Layer 7 of a small transformer language model trained on English Wikipedia (11 layers, counted from 0, width 128). Numbers have three digits each and are written without spaces.
A neuron's activation on a vector x is SiLU(gate . x) times (in . x), where the dot is the dot product.
The model reads these tokens: " first" " in" "ning" "s" "." " F" "rom" " the" "re" "," " he" " ma" "tri" "cul" "ated" " to" " C" "la" "re" " College" "," " Ca" "mb" "ri" "dge" "." " As" " a" " the" "ology" " student" ","

The vector x that enters this layer's MLP at each token. A number n stands for (n - 500) times 0.018.
0 " first": 538506474484505519530506477534507530456510496481451556485559472548418401504490478506470524491548477417519476520494469538544472538506451505516530566494538518496567444500411468468407513516534481593483478492466471487425517482437580499458581514467553456515490509488481454431500544520497525569440484510544068529558550507493552458443603504467483523529472491531514513454583483449482512550560
1 " in": 539558522502474468506541484506438530492518535528482513488527510493489430473504469461503488536476523491520510472500477536510492482513510531556504523468502521530491487526472498512489510487524544539485533436525530408485495512402516509465478386534520545524478444477442535350519473494577471471459476473484057494501465514499483487485679449414497500497499489485566484451502413443479544496528
2 "ning": 541548581437513522510423438557452496483475515522455458529517431434529475536459567391543528429427501536462610504534445455597517478504477424513467543557519461487519518474453491521381511509484566443460526479439472511506346530497561511441474371475511484526440426482496494485462502503434466542499500497524158459531492461494399459491571545479518483544556506507561553563548503453507560495499
3 "s": 493517516502547487531497485553502472462504515460476494534495522462466403530518449482523484513438501457482551494543454473517502438510508356600509441472571482554508476514462442554494550487452532459462498440481556490495485542486453466529573430485492518528467485449506528439505479505499562536525509595588074488536491494534416437521569494486488434494529552528534528582515490536475560487435
4 ".": 563561502558542571517444545482403473494471435541527448498498507599534373550522508421550521498494475454557525553507469474487559525501469484527548531554493485594543509573560435518792515519459548491503480491533540479456507466501465487497486439496516495488471462503447555580520503554631531468542480478491206530520474517481522496434499454548519487497576518445540536486584494512497487477449
5 " F": 522489481450521500321554505506479425455489492514424480526522526506498546550504447508488504514488518492562536554538455477429489531546506609539464507517501434431538492531533513441501473497466534522476514486456524550506536558495486572522457473516502528427493475512526479610488438488533528524482523533489063553492468486506486445459477541510475541456543495549486519576550506516464448441496
6 "rom": 431430533518459487441536452554507517485599527535464501456442511510523492425470487469496471557453554592613534475442439536457562477484484535500522518427519468473542501522471446521504485473507517457504477499480503471518486529456458520520414369530441570473519533449477472494576533531634611453477483455512170493514449435506525462421724544504479496525503460475508494473494496545527475452463
7 " the": 530488522469513468489498413500524567536564494449423516490510483460471404475502458458499481462468503521523517507456506537493494509500472439520502570529508501441468531492454493487522452548471517575507578489511489510468481462517485526486467503525461520481490490476451507546542474547478531452525480477452051472527578498528515567489705515538514549575478519517470474518522451498568484502498
8 "re": 505615562486581488473554498526470512467530562458527488459507482500503378439542543500579462530496475565457530545525498499590435540585537396438554555549520599559508462428479460479434382479396475447578462537464483518438547554613464549476554446528530539572513429498483492442514454455529511500551510420497274605498551500409483463454522472440524589606552428504399436551508552450424485478522
9 ",": 504535493572513520514475489534492431458534483501505512448523502553488395483489415465551493437523503525528575480483474489471550456514434501512495520684523475504513515521506420475670461513467425494488476483495537542466540546494498523443480406496500538494530458496416498576503477529504516540537462547532166536491502483531515511542746466516535454515520459502537471528475566510543529476536
10 " he": 497560530519505557591555545530407536558545488501447500451515486521431498551495438497582465539557498537472473525494378487471528559530483570415516528587555421417526535545479491483501474402507399541462548503482522478592516487563451490481526389471537514513528562510474441541472458533516499539575459541484141460481503450524520450471538508463493527528587549560552494549514481511554437413468
11 " ma": 505507362411456473540421445524416473570410521591529489574494514517497450411418470460483515543449513559589482537502379580477497444488565450463445520502500471505391530532487533519434422483424497470514488441494508491531502531440536537470420521473546498455517491581516518535533579536463523472484540549421216353422544429425521496475435523474525482475495488484439568555486474435561465503550
12 "tri": 433526434462525437561511496437426487551538479499541584493418527446521587467436520596453428521413467563521474567535475581548446570486628422476478628503444469493512447539461464435539457483442495500488433487484561502658533445514624481501393480543567509518518426543544485531503683486525464519545518516546375440555534487493534508588329542458489468522549450502529441543460516564499477563493
13 "cul": 500508479540463503555530485504397472499409507417494573448526473522559538498387578466474477511462601467523526529508485492483523507528589520510524611556498423488503539549502487479445492485424512429487381434472536511568476536516598475458477442431524485554500399570527457450481644432512511546478561524552271483570434512504463518400411550424440383529453483509515522544376471606435428489476
14 "ated": 529526489550546459542534492509487448503464509531531471468551527550576417480440541568486516487447543558503486529543408525522535490509471538478527495530525465505535447521380507524478512513439501520606427391509490434517518534454482481555471419483448527573421479505485548421439546541500548472302469549636228521517445531514459485465639625526485490519522529573470561447467554485541459456413
15 " to": 493545466520501492491464471517521537484498506536549475509401493500472444595436519545469512531463449542538514519542441483485460567434464518417525521598518419481476542517517464550438494433517486573483488481501504456501521564405472548544437307544491484536516486504512523483511478436538477352470465500522233443525447524515531429553736536490488524491381534478536545481506529516528455414428
16 " C": 485536476456535488378459463446505456485557520543549550483529494457496546559540553491490494470528521486501559477513442457526522485489523591503512548527524515442457490490491528510419452494521504508480510436470537533543456528535488499456480483470534491448463431508491515600478430513451513466518524465481028537499447478535462522492457546498544519438487537446517477495474484457512509455463
17 "la": 504492539540483511478479507594417475532485615497529607505452583495511563454465557435548554486483577519443471451458435486512425443426467450509461527491626488512381491455521551560417489466498569568510377445504485546579520569488484524554456489397505517502481428495553373516522461482462493447521499674536263448425518552449490498495438547570528451433497500549463467541455534488572446492450
18 "re": 463507553503546486579465531484533539501541556528580492438502540404530445478449609577503506389453512575503446454445541471531479450519537466454550539595569516590480458491544412587387367491454471504576475510547524506502539534618437413466506445502389522556583456478472586443457502470598553501510547474654298541504475484550461536492463514551485533440467515546455509498504585511504440445405
19 " College": 468492482542438501561525522441497486448531549451577532444490381493481414534464493445489476492445522482480477481522566501408492466528435519459564525516488462576568558520514551513418473427455509500534466475552512550526493428565500465490537410475527488491468420547461527351480469490559522539463524526525100501498532515551502509433464564567486459484530447459490495517500565483478497492459
20 ",": 444504506574512500518489554507480490450485517526537493456499506466478365528486458472497465474500471540464512503510559484456522490486453487453461517670475459489483535542564498524594494496510449483497508466515555553523527495531507518485555429497472523505501487477439488462471445451524517555477503488535127495393519455516505512527742484570512515459576477444537541498493561461554533494552
21 " Ca": 447502513530514481447442473503455507494546534562537542487491520496505427540478533511530537481521520512554522536513457535469456469491470477466478502441426533462496447483543573532386465486509558448531467416458463507496552562543504489448507391423552530475464495502482519480524461527460539464557509483455057468481485489451468503528377551552480540488532484512537488502450425455508521475497
22 "mb": 568532519475373498452559483571488442504490395615549543511458506423459512524502559519504481488468562476462518540508461551443413383497501421426437437511475480385461521508518526443358445511503576533533527505495532568539475452498484367569395506438490473480529522535430457551513484417468489630462582529458287582418424453458497428521472424425514470472491484522508520506605492526485490427523
23 "ri": 436524544520488449501506495552534519527524574523497487482503579526523525454467554465521389362431501589613532467543573589569475475566606414514544448528479467486457583498459508508485478521496421437531513468421562479581569442524546438443546407457507555508519573515446505446501533458569519580601545483599302392463550533416511599589420596581498540487541496444557436512494490548439494504521
24 "dge": 480550542521520498535498507452501573465490564492531515478515508514494426503420522471448465425441466541468382527446609476470461422510500521447615520491536498541541557479477484490438517487489517512490561453498550474516474498551480422460559455487506482444462519498462557422486481495508567500510566490590124535522493474466476566542475486590573473424459482522456549573526611511536465476389
25 ".": 536541500562533564529467566473402498495467450550542439470493516588545381536519492407540532479475451449572494554506482512491547524492480498496524529576498481585530517579577487505775520511457561496500491470531541491495533456505461505516490463506504495477511453531424567536517488557660543455526480458491185510498504534491521492460481475553536503490562513435531522498582524495500485485456
26 " As": 448487524521552468452444526584381508504422429501502491474491509527545476507482422515512575522416521489516429471553458503470577539409469393469494563486466521554528514460488428494565445460450413466500476491520508484528447536456497534515397388471430548487497502435492518456493467472486490536497476532410157447443450462511506440537544566486400486460447500453510511559562591489444456435564
27 " a": 482423558468473466495447448488428515605467479467501524522471472492451426503474520515527464475461470444479497560553444585427533546472478489476473545570500514460512554449507490491553485452479534449481525465502467437504517513531465519553554464543488502435455530487533439405515484478468532397532508541538096510526493481470572461431630557545503516592492504501555467527540439523513512556567
28 " the": 504459505453471470493540454454469520585552485517448541508542481456440455470531472513503511566494506500527484536457500549500485550479540450514488594554552512457432509484506550476526508546477518550510571508531441516494488434491533544459486518498523476506489509503521551487518485516465502508498500452504033428518590511497516561501623519494445566561480516455447474521494458463518461550479
29 "ology": 461601474439452539504503470498464416505603487446494554500510410470527436498510500494501487474572462549497502493586502507547524556486454483466516542524454511571546465473405574508473499530430539431558505583559529499501536482571564547423541509443553532529472521517524486406453516450502506541499510475488096442519534476471542432470540477529482485526473453482453475558483500413473488473429
30 " student": 497527465526426527561511546503490470517504576465498525465524397571518432505452456489529504532466519470480508512513514413461495513531520524474475540526449464536531508454495556471481488476457478548483430485499488535483495461536506471497573434475564528555443468489505534367413504444504526586450508544527066444538547517514534511423471557500469481562540496475472534534513530455436499508428
31 ",": 442548496560535531508458538539420473483492517526527514462533508530504349530461440480512502483512488493484531511491488471466512525450455519488424518648441444484441525560493520483641453538511437474502469477545545578494524526512526541455540423509513498540514486471512517516455507446511507568497506522533124506455511468513504511519715465576465460499528481478525546519493573477520524506534

Each question shows the input weights of one neuron of the MLP. A number n stands for (n - 500) times 0.001.

n86 gate: 488378434473726561344350578354787395604385577632577332519537504544446260511430512814547651368437442633398668355496601601515492634448330607446376587485353484324398512496450373485453534619488572424536809388542482699371404521460254403541566509745742663553526539717508277507322232307337272519333320218410564512508527547508419424547591484212807536595500484374665638753512517405460694592539
n86 in: 528638413575667526356334592576500352637429435425524478450493546484565436808428394586525487410473538527442450301629577520446386567484356571564435503521464297357519411719448575451546485674503572365700506351754604749503444500419359563536540560627522616469345446617715466284340387544643375415570541480319421573386563663526537526478568520552366564305464576369470632407591472500358521584592
On which three tokens does it fire most, strongest first? 20 ",", 31 ",", 15 " to"

n296 gate: 306311696391504467406536443452667432553786415617376415388349589590514328434669580614624533417385433386459443474435685470486507360475448715436351288332634454355527448500621431842602538500453668531647375529702343589464475647315442620456455694496364424566550650467255608434424433278445545514381549402743486439635588622540676649554417620526593714532470511463391500514635348395362456563371
n296 in: 352496442490331623519565507539545422292573595341356598530565549442520419546396607779439546633342083445650439483376491513337622551462474603565330457622638391264604504517516485634513339327451336582511643733493519487456661554608419507614323535402507524622455623521443760551331578503306606503563249763694508394343513452434564610548492582305551559586413517394497500466552491461427481567520
On which token does it fire most, and how strongly? 18 "re", at about 1.6

n219 gate: 408369618548673373635429255568333603570745538651497481190260407410398542410584624439493477484564530546496474339651452630589565537413590525583416413595628660477449646386592404429644594447439668360604481473647507596452489563576597596393512626492332274421742519481518470625447811827352419267562746740545565372741460459542397552328404672480504629399535563249692442519321348563432514577645
n219 in: 477646573529591493547503464610373472439447514484445542426469551450503397468445450588731619665460620602657679581590452461616436569473506433420654379352391500376498503332506338516581519550167319332429471363517690299474629531450341438672507412648375513345697611560294494751530627352476612529561444666467496480584568513414555288464449552556566440520447777436319609483591564483477693654520
On which two tokens does it fire most, strongest first? 12 "tri", 27 " a"

n75 gate: 595608589655468659350732381515480551405469488530500577568358628275878547586580613786619632326526600573537446441363467620416539434355474421463319724504576573573612508542415430626549541598218532493198277492734410633404299703524488553574549424662579644239522400615375678568430397208358568469336377325442650384476253469582473539481564269339465500605576339516585752570492367496387577639496
n75 in: 423504332437533624343600511368658352681590617563315553434440573575476559689528507753655445489403662417541496504453457393574496805608452486613464807697507461443341222633565553588531435705460645691343496489553563534440521425482634567706605570591420805490487528446333519597411486636360419398487530403557498436482510461428695474390532407368422468571670521658372434700605255496489824503518
Which token does this neuron like most? 24 "dge"

n184 gate: 550588488447464726681341508441766331576551655370327473568427333519451476436584422545351436318340527340696435611555633500338579546473493579810590736685336554704573400390415318271563448727367583355341342228590623500661477374445575622541647606555677558631475400425356531371543680640621460523432323357685606279614508744594455639400675512497523731543620623600562628683610476310649449481392
n184 in: 500539525483559709389595692539304642543394507654405500318611493397523414438527394402672535614516567484646449608359593419458538615600379513493382421305761314482583658380466449601474336390417215412545490555518478532625593554697317537620375441702530483428538422524367431470367443500567426352628789611537511500271500408414720456439430425568309569493561321388687627374569599347362506364730
Which token does this neuron like most? 25 "."

n30 gate: 422618481181509640524447338458630563690642600574500395702570495620509427530621633763587523625450522574492413662758576367609667452518288722328567653529244707492617541344274311517578190451174428220219518262650315702640392468554495361605704593550560367619612640468397036376553391500516468443370327440425708549486496606798837419496624449333571478527421461595521646704496481597540709410557
n30 in: 323347420609430178448468489390496493514467559308399446395394496341412748486358533593404594526517382534297518404435676483497522522602445437336544527574691241552489511309536546627452608278683529549633654687358490428361620496522729589524321497253482587437760385540363580554348504620439470190543550580263484446577504467540539473640351568467652675540341636489318358312515465752427432430651
On which two tokens does it fire most, strongest first? 31 ",", 4 "."

n26 gate: 511235527511737602546676281619500535680415523536551489450427280419644410511417411595649542577458333490472413369667472490629481544143369571554302457372706559753467568237594772633525267448649519451613336567535610595500370446537548652437554664462568578656565438485518552613541485543510496598486636508478572478245464577622547145771612492381537530419514722587538386651620581346467535572606
n26 in: 500284588411507310437552541596719417432433536531610490459515482542309394584479384587400590485480459454380593400465599385569614716472510554607528423507551691556669457401497384497546534518666422637593569706752542713421667353557560263686294609521313496369493573525503500411475393394422565403631430427334588406386510283496466603576529806494242433420444890331321399507575543547373526622517
On which token does it fire most, and how strongly? 26 " As", at about 2.9

n269 gate: 418444588480483564417337459237601504459664320681372355374412388580427380435873647701715478465433616567468632406374661435516560479563472597650351623598496675717351969594347321663716617644504287424461679436660558484562582474415450475440522582654687395613473728381231223522412459336586461612554522425620655563462521475648684385721707181504483420429696479414440535353432511474534662415720
n269 in: 351590282582749635396528461599657440352351447394552500430709311500718500569699480580665455383406606549698642480733561278579496329552362442605395613545595567450739492695292287340535278609448500423549468447597622549279523320415792269341483484598659484742392401573589504556492799438521438776690272693381518668484496288681547496440503537619361404572676362656496479628581500641516311682405
On which token does it fire most, and how strongly? 9 ",", at about 8.3

n186 gate: 712331473387634466493597415543798472646523672625535559391563431429518354568482597521654465255479599490333588565309762374422443496508500630571273398594427304460562397478469612553577468729285439582382319511567517862504365516300616562394398488599482470310367415549333332667395353602654442500373409629681548481621529735425678599671571403440426399783538544469362654545447638391515648572367
n186 in: 699560481447537556598467511479317473196602370664554496634451481406535509490535416621382635651445604663697575504540472401692264417423674462485504378568485525341448563390394276445571493701518655580608665463623308390600567599599481528517393579507359526549609622349571522678689504489588425536450523591263453482456393576339479523478470474432695624750371335601394287384120535326734318278630
On which two tokens does it fire most, strongest first? 7 " the", 9 ","

n90 gate: 667464431669376521556348500569451801385587422282619380752424717500503630346626465460333471489295360610622380461660705516526334438595281584628567365549468390382434660466522544668541497535314461367475717584463490414418388478574407217526551560468375500537614696712466482421486319578512471459554361438472558400302272528542615484493614410547580486524549490454405571479384354554448526604724
n90 in: 390612475470465778268351534661449599556353594513516604246550542548556494425643514653383504617739359576597423476520494584539434605479695487579448393497752517324415566640506576461489578603538490650229402603374437464470527525421551186448471550524682404680414537396460485452663584294515433396472284382510473497666440588719533506355606238503629483361452590605719608527559389468538513516429
Which token does this neuron like most? 19 " College"

n319 gate: 437623386515627444339436245453550697481749322768426373360412204470365599404335340509490844360561466607335304354445623572669490357200305581547334521235372544589320464252500288703566752815505616248475643309858362538578146599640441554392281531571534465510695834485225330717261363699416352456532510141298608411520432852310519372317349241183614720455769583449599495475364461283560613640643
n319 in: 271639442639439622365705711346472474620265545442474539431400443599465617592434456538488426442433437370255422653651659167500536528412671534371199529385561575603512683678254415523450492488480569584512284552500419447418720537576632434376596689597434333698745586468485332594349321264294631527267471608480442563423558563552612464658396351571291388583496477594511512433830294731692522415673
On which token does it fire most, and how strongly? 6 "rom", at about 0.84

n132 gate: 710312616480500588655431503441653552571417677382513636239504500590440467626372462467548418378604418487310432360552500450702381706538493583649566442284607531414487302642538555628491546608604275626489391503493567569514766330441511365680692470591483351583410664405332558515514646574589358599342420500510575555574493717503463389579494457519290802455606578543369599476546348389441734490456
n132 in: 397597394497438538485429537413527366497327458563613620418713358571339330458434565574583601482430490411304497617490468429606462577630519493546555415484486587476538524384642623532500351715418603390427530407539764645497592809247489510484436492528500272643522611507460402571422447546252280767553343447648509466386719382299573388520450324345507663574525370246471406510514497496684411405426
On which token does it fire most, and how strongly? 0 " first", at about 1.3

n289 gate: 327322448583785612414415566446596637341564424566556507493444554426617297473600504625559624548490402351376563716599409468503464363343368387507307455467489532513329569548574587493662510514504640476551542557320602500608641604682489396520500379608713667232355521583393463794702406545528580493400493422402634338442694429507386506609593408389588489323649538398540456387486649327699457418661
n289 in: 346701552623457476610638769398337536227350547398190462466625441634448367537410546357594492424313447626580205508593585283609383553256537596492636492410583351497561658553301344401486570496423418423206439449516461693527680572430611466416560431434507600393511238726646507335512440579466306371609480476215521642652515477465612514382528688400420268308611610551591524661609625712241547571508
On which token does it fire most, and how strongly? 25 ".", at about 2.1

n218 gate: 556417634444597286421638497369432506576575438646500340431465646710602485584629334513470636426389513427397480672649561562554318362490629484631541404503524420392416604401565698628534600551394407720545363445568456471507507720483326540545220763541572483416585523582569515423463493493533691523358639341838523480370652513548411398413519419448564568338500630327420556334603619433350637293550
n218 in: 613705534556339638587519573616426561619400372453512487562574358487603494352450642460443447356569563425705462402639555509512555561574592432432497466509626459540468684607380387537502691458623477586526557438497488558674431423801672506397510485471528552525419579441491599357442487365514384275615497614386477574431478423745563529484276369610478452372503614632485371262523517814254470372672
Which token does this neuron like most? 22 "mb"

n294 gate: 518373437464569542470310437528711613288376515441361411489480292530628406417416181672459523535419382566464544329485526623620595600572539529457583457297662552417508558676480416432688496315564557364374667500603211400799317351338637496596433739340373541335514478740453530598489397555426585456558544504463592418743302732432325380615414278429496794444493618350528330455626543504470443533511
n294 in: 536339593594606443453500375482444384649478390336483812222235485697337581554515590400687585659563331375567427405451436436535870385489368414578466445510454382447427420435490528359544500515736508525546331489626503670177504601500452566581371370421583605493559419606330480718601577609593328603687563594301569366379551493425525527337384686550307653300337713519482703429674575326496570413426
On which token does it fire most, and how strongly? 24 "dge", at about 0.75

n287 gate: 653309250427462622527418625518421384406627569416500588500699477489388351407576377632610404616332786503443592595564497554725500537575550417547530590232608445649497447318415425518521261331534424204336629511547628458294605457538316438341531607402493384704726806367453683471586533576377581507681559461692631281610504649624656493722656492436637552463563577424504481403602582581421581583622
n287 in: 611613790411720578703395500438570534568441537615554659634489635372585313581646566580356538428647658568732680418592503703497604449423584377627518588473248406725533433589404597528530787669371507441411677411284486549496493504566637704490615440563493533468285431641528484494281353778689500532477431469457459529526493602328550269576422291667587434369691568429566586609474529466324441666572
On which token does it fire most, and how strongly? 3 "s", at about 2.2

n99 gate: 615455584489679470336464637354585410393500500421683514543695718529407732637561614490597440130253551490323529645364778600320307580482567384527382515524224660474486523368327601382633412437411474440373453526446537517597318772555665385503642417474383629560633446586418352670489428529526330471584608343489525573437446379776636446536461557415639345515483540429521413496426439808522452532583
n99 in: 574570507337695531635680433348538648510572427544652530517407398568540518398437555464463885243603517583503406570394550310468483598414742497536524554334592517613381647373522526399513441342531514575605361327522379347625583253624427591652582631667473555438439321486487635452521708453753430658553460421676460534549460514407537760612379621555418466647395480325539486432611464390411445434544
Which token does this neuron like most? 12 "tri"

n79 gate: 483487632334638638418313362264592553734745402594419345500400272448292451366555413575603865509586479431177702602430381496603695613395525500624354605659626323593372424466456500508579613513606717592300487465537067591586351541403659615649345517642716522462451841278428427656435354730266231491444509180366588561580363713728441432526464318304604610509614676267413451526407550219496393563509
n79 in: 452573393421565482674630503590429723534401489573598409678404511539418384456579284389476292599417507477574427604528602468417536567347385582626571556279591675503519569258494398470578666536450464601659640450586398523542744585746402535316459566321524436330371364658634525676451497410487424681587373563444455680260638504564517652518399482380500525676563521761453464398446252405337600610769
On which token does it fire most, and how strongly? 28 " the", at about 2.7

n260 gate: 568400402398777457481292613338581523415640507606632514557525446364822569574731577586445586424510517461493644525535604586178387479398487466438556566324428607326621575395427537569502407658290380367432483370680397493620534660567399503467339543412534399493227503447558558473476592327525618620430449595479547434440156399556456356503768301516545594299461562593437582493454460511412579561555
n260 in: 536479385640483203392510464484436380480530521339463602429542438410370494461327443474299514503541477584624675571487546454623636434311622503461443293403448546429621377650588486608420414460625459551531563507649537503625604560540425516484433299639393587593416751442390406433185477402512555556445369454417474480517644640413604540659385573545317812617706414322430490630473394705433349481334
Which token does this neuron like most? 26 " As"

n303 gate: 409653687678504511557622316376605472319691431901555485424488664225540474414544690571668573407406478490599617572676389531394727363372692482684402434615327507434556435511697357624437582515500719493318581587350507574702525547402356471429422459515583287479716463485475493438452566278400527401180555566511583459504700545511511572437497263383574481455410445374577600790379641601470405356633
n303 in: 528530560598540633558758607613166374507442522330463511385508574529609516309352424652585452620294361503586450507543358562646295360398517316269595477534585361426383544479461677541484483507558482386592286383603721634408577666340407677620594402537447663130567553452325576519738617370490455539398374334475536619544324694594367332525601342617446417399500461500330444493291566481533575490454
On which three tokens does it fire most, strongest first? 22 "mb", 15 " to", 13 "cul"

n66 gate: 542522390335445574406536257507471435507565441390483407489644526522430516371436794721408388451551482655363496592612679431507573575467351375485325485372560353461394752323589577596645441649445720580400586456538312730432496534493306610527549500423763540573635425467342529598504720440658582290503763311457540417559433431420268593618506583445536529597507596389466496601456367226667531735271
n66 in: 486584411365449562401387507540504235497529271472348423610775376507542596695281446514598313389550714633480598464543552406550428701518476483448353474320548521519562584563286587497404663625744464507562669511681513537696639399414454378443657431547524607548277535504400506615543615479417295360549677425313522436796503333550469350599494585666433629511547581347429441358756578474317500707430
Which token does this neuron like most? 29 "ology"

n164 gate: 623202340324692396595367341474528430557437568400587605527414645296496463474496492594488545455382326430541543584610564572530301539650492489479333689434367683318533375535175550358510695575591380661472593794649536459214320533381731438467562656584409555700456620568347483442198211611707476469414392405617544465440373453500683540364420300451621638410720550516645613547385345443307448169570
n164 in: 325606263577525546534312510559573513664603532547484466480489472479637467421413152330345560428387385564500588497586509547513737537424359398403559532186606537708567567544512679617567562476514375526451388653424449487382366870469551342533403588231460397510561442472563376395610409621525493324657431450527460541556718527628547469575469400592141486544657446546519433569396428393400545423405
Which token does this neuron like most? 29 "ology"

n308 gate: 630464566388639589516385559596296408615465618408532676331562554608398427648432598647394572384425641689371380642724497554523628722570550382174380485510471524624555600384500496639447460633419638397675497634478455510445354361546608435566438500589463280597526545298446580500353418643332575538356493738590525215380466556546248506524506602447667447507464699418658647605291515562268546480618
n308 in: 439596623682602532416617493674256549453517419405388466517702496521524602410547535464602361576519572481372629293268562405549286593333427630515360315542942781515369454632437393576533622737699514388376456560562503516476379583636478703376409441612396462712468517409507609370386354503423365442506730428377467469504601414462436573555656396460376382341477377376529479459391543514535559520637
On which token does it fire most, and how strongly? 2 "ning", at about 3.3

n292 gate: 528673444508374437599382520675541585700722538597641415623496256689636354449524574821661508273496532351356714725438496564198488386231414587461525586626411394621441592488500601539503696578318625402508853508157698508496644418306430456589496567446687451658596330458648388378594427352467521548436526418752589520737532218587520056569581406493590360492596528626469403623608349572422643468467
n292 in: 427397421590482416506290264700572601636679478745450528431541599514431255527500364442672718359389482597439542500453448533429663468414428569658442639447172457408435456413562561626536367493356562473821366290432613626673545507565638605659721400427483475603427521485458657516479433584650349549562443579507478454558601557407542641514503697718411525486580521672517213350319459218417665538401
Which token does this neuron like most? 27 " a"

n55 gate: 453512322469330472788405512395732549678464455609404324723425411393307407210465504383325361512522594241636695468313595417331729406720587569450324562278623571617401618543356238331582565775504428443528629524521397444559299492396542275556417364601577492747330578327554517472444574496617418570504571704602597449645612472576527551205611599461516635777389496622463594456383336521488549742508
n55 in: 523675549539486398506443361538490431448453486454537497377378442610503477616549389573378441507431421397513523609423486503352371583611366178637476360500614271426662613435530443408552388281645337414619712432465543732698751346510740621449437469520494487487375431639568579313467585624494775444528465616391603487683608650369624436613656444443527547463625566421462455644632383521379513468444
Which token does this neuron like most? 18 "re"

n234 gate: 652448387567552459562514461383689336525362640599396550679353348493602434535295442358571440327554575483284671507406506411387500547551524646648577394564448661535552448390431419301486611631453485611482582592630537469646229716664543277421201599416511424524513782584352430449475113327403623368586550428511516605496486565602444238525464364360439456363578528504685608594584465628824497489500
n234 in: 621733459528424572408493378755489493459244366455556472736518609461517669480493745378357365500583667599520315504475452423604540672625490241641418556437602584346358518438429673453642483368432396395399602557549398705329434611589538524416634431647363518639609598457455481614174472541472595396448762211489518620432670405301414442486401463570405546447636434565533536496317388434514353558535
Which token does this neuron like most? 2 "ning"

n126 gate: 670529489520486457334341486460314457371622425391484215453435668493361473460412580271438586413536599519460548426535369595533281441647523466485514660549202400509526596503551578652424637479486295610411627606463393665425693362518399701526372427493470364386425503302443151588465538480525611462490581471652531386429354667692663497559603489522368601233422473568609629542299418710608595530521
n126 in: 510666417540458528528582840526503253604562549291548772503464549583594452550349472237520361572335693352431415490459421406516612394663362603518580356551315531436453623463387529618427507583313552510591527521489481578571487565608589503611601312678192341629481684682446394356600327362552521588380445507486450600633675524725591639462520575608497434514571510631507596514612452446372610507360
On which two tokens does it fire most, strongest first? 20 ",", 31 ","

n300 gate: 569352520356381592595325431456504515439762520500616462337688368305511426496626512724373987476383700424645565345445560621334595620704478665369449680431287577549527488420457587585473788681355532590623384626327435522462451508386487554493402688365405586515456311385322418541676450519570512500475442790604583722496614734410409707740334455609617386741686419568382392562476586334504599409500
n300 in: 417489558468522639533500496490385521375603406525575449735508587500354462574389555454453485527576587702458710690389503450493664405626528475612307569325648518471555173270503598503422623596385582577549580455531306531634278554293303669413777660787382437148740333560354616442493385443687440576473752496554465566627464559400421409613539477487580434654647377579656534427370510317681483632489
On which token does it fire most, and how strongly? 26 " As", at about 0.59

n226 gate: 496485404436388541503460533354389628618687500827500529369508553705454668563622544748540500603435428384479612660419581493493500336345475500315178684541190587572309560421300406684449633412651597525519294522519272549493272312611480464299538540537329427398657714310379374538419478550565428381517353446500527376392436642603657567496413492635547434602613594624458395332489413702463559340427
n226 in: 513697394388634424406497480596473592733645472381438523549694510315756471390444683568450740458589463610705480507321506439560740543636590295507541366509361410443426583516436536561475623388276497471693517565511500462540342472595720533640436461545556557623569697572500494447598580671473642603519674648557549251514602537503520460707550412551584676466453454341475569604250669398686589598557
Which token does this neuron like most? 12 "tri"

n12 gate: 676404557394579512465446700522390471492504432553431554240492580562489686624367488519347532557460515482615469536371626489559512643527440669717394459584504542309494592306348222774588500763402619474416411464619417604293287263575629504544667430528716281541525604635398425554707546580580139753350603545762620325500652383347527457322324184427469747461384435508559584449405315468320482564465
n12 in: 415461296471569600328717448461432472485492485371535619442559442485628539558313602446692205308377411511682515618455526562330287381530827373386253610384550593637336427676664480447377356466591611550331515390369319607533551622349359478539413629599292447651504804477712358490632526742570566507459425398348425429672430470606376576645383551709474413335672385658493431481428497492383599500377
Which token does this neuron like most? 13 "cul"

n297 gate: 610279365601614513333302713472341668714475390423385447709296521686448540436528546623524487310516520450295537664750397583426588459625361420596475800550333463389469555541360482646588623154258504306640492366719396598590702752567540602767391487433279450556585594551649427420434614597352436504546093535500600339689496591462367401405548638522170446488643782606672658649458380496400731633533
n297 in: 465482846313732427599589504638443493403243613305599412466273511518566540456625564418374581207573479626473304612414582555628785267593551438564615437570548461697607394319490379429589381360396655442551419608425474537482490347529439517655713561529486297305556651576573544475454420594538767468575628694366492660500409532439535572465342374471514482397706658343436452486406528389557621369595
On which token does it fire most, and how strongly? 27 " a", at about 1.2

n170 gate: 414549350257634476596662273677512298573548463481445555546620598552527249344481440492840430488284574663511606556440575410354476331444439657383556350418733591610638728500402284534500648628280302318504500769664397462543546579452555465602633342484670460336782433318705545635393531504418238590384433675429604555677593520628550482583490537382275360393548680313526512516391510199440410739512
n170 in: 614475651298608626497738455684521483507465831597412587230563272482548408470524546322476460629391681385430483464833581535597346636511426656556493378365645479547471475400401601530480642557546557446504458664519719530368558496582390389547422484457620514591516497317510354432571486624406478552648768607500488451715266665376455410430512768506560557405675608710610739437418556500617463527346
On which token does it fire most, and how strongly? 3 "s", at about 1.2

n45 gate: 504360456342396708469455399597618479699492492393419519705488768523529474558474246572623383433621362602665511350557658472486419466458493587655339544373512440271660589530548456586422417504504327565562373603500496816452622310485387522751318712485588432554698571339504547579436329408254636522562448532459498651692692481234518597594516350323718538523458656492303512364496347465454678562818
n45 in: 503254533493585401428483469500448487490410351473609452617370383126625617573388417728428400713477534587378449549420660544543711686563507727631423460471264369417495536473491441434515328388367743702525524451570326418268544475476481483612504535398594594463419476525520512445503500527751532575443427471263446300387324576448426278242537460422524660500675428361500471507556527388584676483620
On which token does it fire most, and how strongly? 22 "mb", at about 0.96

n212 gate: 457500609566377520475412215511363371371613348476526373543529455440707535249500528450650620513602567552595646610266545599417720468569442643500322445519566428543391397731540252641669335532387439189394627248453448420112617588419573189245521534443422504477556440386379221504616539543482595461394492290639599372484410608540547559608516199313372468456717619689621426664162602450536390488500
n212 in: 539500374447444545595565331472427733712679311439581525560394470507560541437699522590532620466292683541590468578547640444431463413548538500458452576378466496597440459635523407459628396610775474413426536367331500303564457477353570575517439492441489551231690500548073423468395707532503586504673450725406480449087607511690280407525443466493489558547439607399634709591688522598489617239421
Which token does this neuron like most? 6 "rom"